Layer 13 of a small transformer language model trained on English Wikipedia (16 layers, counted from 0, width 128). Numbers have three digits each and are written without spaces.
A neuron's activation on a vector x is SiLU(weights . x), where the dot is the dot product.

Input weights of the MLP neurons that the questions are about. A number n stands for (n - 500) times 0.0013.
n58: 695676562243576521731667148547585733374507544484681524430322537100478511451409499414808631599166595536483163188305426297752454427522494600585471400719544267784578491532803576755675373449429592366754370653302373443659473657649563499347797758423239337528351565338449785329669559640460600397560646267448403728715563463737526306497251455742308169545660540508776413602535656445269816438740
n106: 279730662658159477423355521383434724622535505526425528573489739861633553350870383841689443652517465308737369506204287450536494356585622447394544450544700440558381383447209430525412416533596536219438607676340657812273565588420451501334482607542379393524599372507490603505453689150474442873365390503679534228663583749348601491828456408574507592733721733594545612645349168701511255671543
n134: 468448576487548474314338541602397383287329406389602577665559522542515434425698540565502553625779610534507357459457372760825384334490338603456368427408546476367509559294582518410604580570637344470437483669337529442174483267370541372485415422534360381542613561435363668439454325538536596440263605387415622649463278646528539169549585383627538575347435697569334655536362649353535480417468
n154: 357566418162338479734582650538464520270527505438366412379462585204486555512314724479575665442530689594450407386451557425478435541709474531079541479474621319545525451548631381525404522579644633261426261508328535562858563668791461514293466620665391409440443417520380767613734554542722727686348209218410822790505465362370414562587581553634538464319521476255591424526640423482430436455266
n206: 525594331399469427489414594521399446667501374526458623743551668524335651430492468353291444516588438518502513462434516449534588558725475422522426437574557603513450386489602550464616451523306676540659620477396407458623462488472297584541659466727550488562520543660643622423486438661432683485482585547506632418407348467407495521460453519565440537362674471409362519495399544413502439562421
n209: 426377395487401518341418607709402572682627577613474626594559427278749239441400440493598516522749488612455704654549390616616505382494589458272579269809213690518309553373671440375452345460558596449362779728300805646522285523631613396446548610721674754556381258417419558674378393470276285424300462363534508509395572659440728622587640674322482365560449631624491527493452447432513625378379
n223: 166549809569396354375451542661463426428725683233677628206482607507387541468838537603488587554365580431583227645465662585594460175233571481433422500746642345462345618159534270406574465601390588360514552553713351426322597381494652580604384520704450441427366524515772517442332422433477397733766400386387355553453486594346588428610742384588601387299402577625548449682385689698558346694507
n245: 512508497551816524485580527447489599655505425532320406585772506404457573341618463596588586377493616455412364308472507695567426285370650454472420470676364543640387550326397586526431353707758397643446593549577475305491359459509464721510493484766537357480500444408457498397794598611378679488560578440578455523513284416512358444625553597422281543518568615531402328463396499531338353462449
n262: 363338667370621492397656382462245297659589504532721770487470429345704616284345599478621462476325594595221285687677757388399592550427628781891763434800595195634405514129573201160521620535383577479519019448366299183524374376722655423655713719546551663778464576356335290496273598254446544560599604752219525767370422471584487365356419562664618668409396643829303234417418462743767614754643
n337: 499566459458430508553390823303521612483540465153689812502571514384521509397548266411584468387578429524631447405502495610545513523154488449429682399743764561647524269468443549546489348601691748536181420464305583320428654275474812622351221494396684376697361649172694495728097578408414356534484303505514568586611393426415356796378252548390591779456531501595479721452614336545719486332628
n339: 550698356402368548775282539662267683468591339767533691565591415266604278609572477737422417538266736486637438343604103643542516641275387411530746464615561372661521344526387326357397388562674582341311563662536569473348434584679644464632431580379445477591403404550291478471647515585440563485761456698302414648121381504575556586366287388566417659432645458438597321426651420758587353456690
n384: 575709557457338537631447339359477566426674524619537618529689263415388603475221402538442646384776440557434476195716521210680504467282432709496718314489501464435380473797514475559484524198687583434483463458448331580600486404569446278525450427540686590348611620631520593296523434503637532575366618404564464597335358665505554624619456287440397403402552503502438391577730419619698625329515
n414: 601694348506293571852353395472661616281423290391643441302611574728652453636485613677662736512291631358580692746546209418692534315457596341389336574589662483401636721530426400540545433067582506582423370802392373567468434581210715617284402534631604485604609471643282456346623470478698606611666604460451516376366500788593455733454522577341652501351559492523574622425452521727631516186595
n470: 310506407551375635428510595496351596689628458409634598387387145816359497306713551686163566224553228647191293517384480464206293184323849657393221421622255721694171490352521284372419287397942391575397571694566565736151534462742613422549577659607480437757464610625392517446374491374409273438376703350533468844712754489270330452206619518553405378626673670354609405626587539593306637551490
n496: 503671504013374429553710397413400509166659566610457584805625598498384465539725269508483311267629539395061299668502394525522425523894629568539602422367326267608450355354948308339692534330625588529249625452508558527715676586581761400591706545769481267492539407509554417288212495263345139562625415435551736803550638619496695279492643604242725453484328566317378608478519473630252402326609

Each question shows a token from some text and the vector x that enters the MLP there. A number n stands for (n - 500) times 0.017.

" his": 488464577486474408504446466467615450568507486533535556476485452496477553546403510534436500519500518458492513631553602409450496621530217400474589660447514508364467520596549515417432477421449136467579426483441452498460487366535384482479519555377571530446528411602490406481460494585508509462461320563512464501581616511516641523530499508450542477532540491533397551397519479568481456505473
Which neuron lights up most? n384

"i": 555542596491497261573428564551653539539328483452625475451351569476578525392599561535450575554557465545591471570462399464369642513574347512518481647597417482498506635524512563589442523413482475541486493477471457483425515561489377639444505520486574500352397602495571416594649521469536439604633509547599457498501563602395605542515423438394601601671387551569290728376437387456487400489611
Which neuron lights up most? n106

" colle": 392627615585430407708484545481483675624466499404656519430458534532500454552432506521520601526587505460533486596505370400381578581590353505459571539568590479484537438584468564444519397595587443523484369438474641503505513486476343647478378495305426417381497522730577571674467559553451556485533451742442495451573529570439430414463623482537478521628445346468404579286569460490386392494567
Which neuron fires most, and how strongly? n106, at about 4.7

" third": 570509535494611365628510490521645483485473589492612584514514525532485500562463445558364519482593531494678423528597522335357538607490374510441470625555487502428442469480652515564518425365396221547463458485487569566455585411473429575448546510499401489293400548511521543522567579481572446380564390638488536412644516633531639563491503571418543454450590446497262594493515616321385408420586
The three highest activations, in order: n496, n414, n206

"em": 649520574465604323540556342476520528495377602441642490337542458468529464588378581516493536500482542447584515484674543590430628529540421463441494478462451532428552545507437501533465577381372369471622528524482515480679511428625409563540382584285413483474376603532652576590577458426486540579536402591445483589652613504460410492529553374550552490553509390538441620423664352454312255441450
Which neuron lights up most? n154

" trad": 513476507558544364638510420507492669596432490404630620490500511626448554565436562412444509442458544492573501687476558383413633477656397590439594649528474528458495600601575563473515433370529265415553406504497442518513510479475258621523481558413503427396505561499502466496534620443567474453576387761464485464583621533491526541364597518548573489606496509537407611406444473467389472488646
Which two neurons fire most, strongest first? n414, n262

" track": 604573479529569307650487499569485466554359590537579525437625440494478461546472476530484464581580582540533410514404618443428645481496386497418472440488477482439550467559482515501604460442438181542529526477474525474412532364513403455520513529395460497324335583637544614514518533557562527393546368619444545514673566453558582591393420435597568422609409365594350437493480571460296351513535
Which neuron fires most, and how strongly? n58, at about 2

"ing": 527605472501562272678561489563637462515498501510572574415473539515437463493476564388515472516482476495574510489557698429482470549493248455409529537564519480422459528509576582411491451405360184495567487567540498497560487341457433550536533616408459412414517457685521676453532449557536533467559470622490606442623591572545520558484482468509505456530498465548461558436436545498501432510445
The three highest activations, in order: n58, n206, n414

"at": 511460533528454510644548527512495493477527525427552575481514442465534522493457557493400517461522507539497464527450481496414527555584227482520542651557580505509428504498557546433449480451419092446526496531484473461435468512512242490503452621476378486461461504545535477504470555532517568481579438522464481505653520491473574513465527467502614461633525475544451575372411463504475466489465
Which neuron lights up most? n154

"av": 590603585623608462585531451469502449592559471421572616450598451468556563428598582520399369472596560590624599532761390472344686500588449613482618475447608572441454465523480545354562547604406409457584529539668644542514634499465469472443502708412558375521472507631559422615455718537470573334587450582454523480499576646421538565460435418477460494585532410467432604300414407543435532526486
Which two neurons fire most, strongest first? n339, n337

"act": 563561553471678337644498401507635622594530575541581523424549554579459387404416659476476472495533500404446556495569513392472441537577360495355431472593407433489517534497592691453535518464407220365579406456535457413476422492459509607484378552477526452348397541583506598631553441622521491441603363570452428513583606441475452480411473376528586507569531350586411582392464488489381415484460
Which two neurons fire most, strongest first? n58, n154

"ally": 519524669454673500500515495524503530534346588574580493367502400584488438498379432362339428416482488488525345609594458425467573449530280442390322502514371501484501457591454491489467448490540319457640592490781454450411469465519497564446592488527542471370456418555595520413530620669429518507396463589421473419522439641620484532507565396500519456694473395591493615463528451461538513490440
Which neuron fires most, and how strongly? n245, at about 0.7

" ro": 521419498489520407593479485442621608449334496498659566479495519579480613377331487551416496499488556572566490495608420472279557501526493510524598636654446545494508469419453605502446498474373235498487528455340516450398525437534291559691497629377604546569458482613518462628421549566499477517504431614444509528628564484437489553417567411416486451548471403625263671410559462475429483532520
Which neuron lights up most? n262

" b": 510528582497598398696412468507589454553385456480666549422680538524603531428451500563454408515521569477700379489473518490386598549504402592486501588497499610441418578532448536491564520462528269511501446513445519501473488531561211472458552619348495537473396611711528468575529580439490477389563480594472443448591594507491533616402468560415495472556618394500379516439442409507409319503470
The three highest activations, in order: n106, n339, n414

"re": 492539742605568260526623551587539556528473497513593575541534451564656601498440508406450476387543531625674483586497402589406590559490488504489525474543476424522504582393532700431508513536452505354443419473404487542532570415474354601560541601341526545471472528501522455581447616441458500462654484616556322494728591607551411544527516484448436409493487458548543590261685443534473444412526
The three highest activations, in order: n337, n262, n106

" house": 671518576537592354544518559503638489436616580609481574469551433569555539559346535470512438465550549394510485597519577433404657475435397418430587440372547502597514415548629508500528538461538231481493440504496676468528524426611339615543610527329567512292510592738547604579501519622440495579545399549449486612719561474605564419537493506477458515554530454393419538487584466509440414595565
Which neuron lights up most? n154

" it": 554445622595579440593520578640566451542431554537512594485545430477511506547391537472574521460570508506600439618584491450462678621475316486425578572467591493447558477525705529513425518533502161566595535501457564522507518512565417582496540631407536534400414537633602543546489549566499609457417403557629640460660521442485579529473501493553508454469620422595502486329589441330442469449532
Which neuron lights up most? n154

"elf": 561444514406517459564580549477603500605463533576571562355581393424467412552395551469458504461562498511675410541642509508484661557534353437415449531441466458494559350518620536537501507535430292458560520440612573549392537465669487672582704506364450512308492621632626713463472488466537581508521439620438542536674500527475481474609557360497518464574488481579398532388580450335572309461481
Which neuron lights up most? n154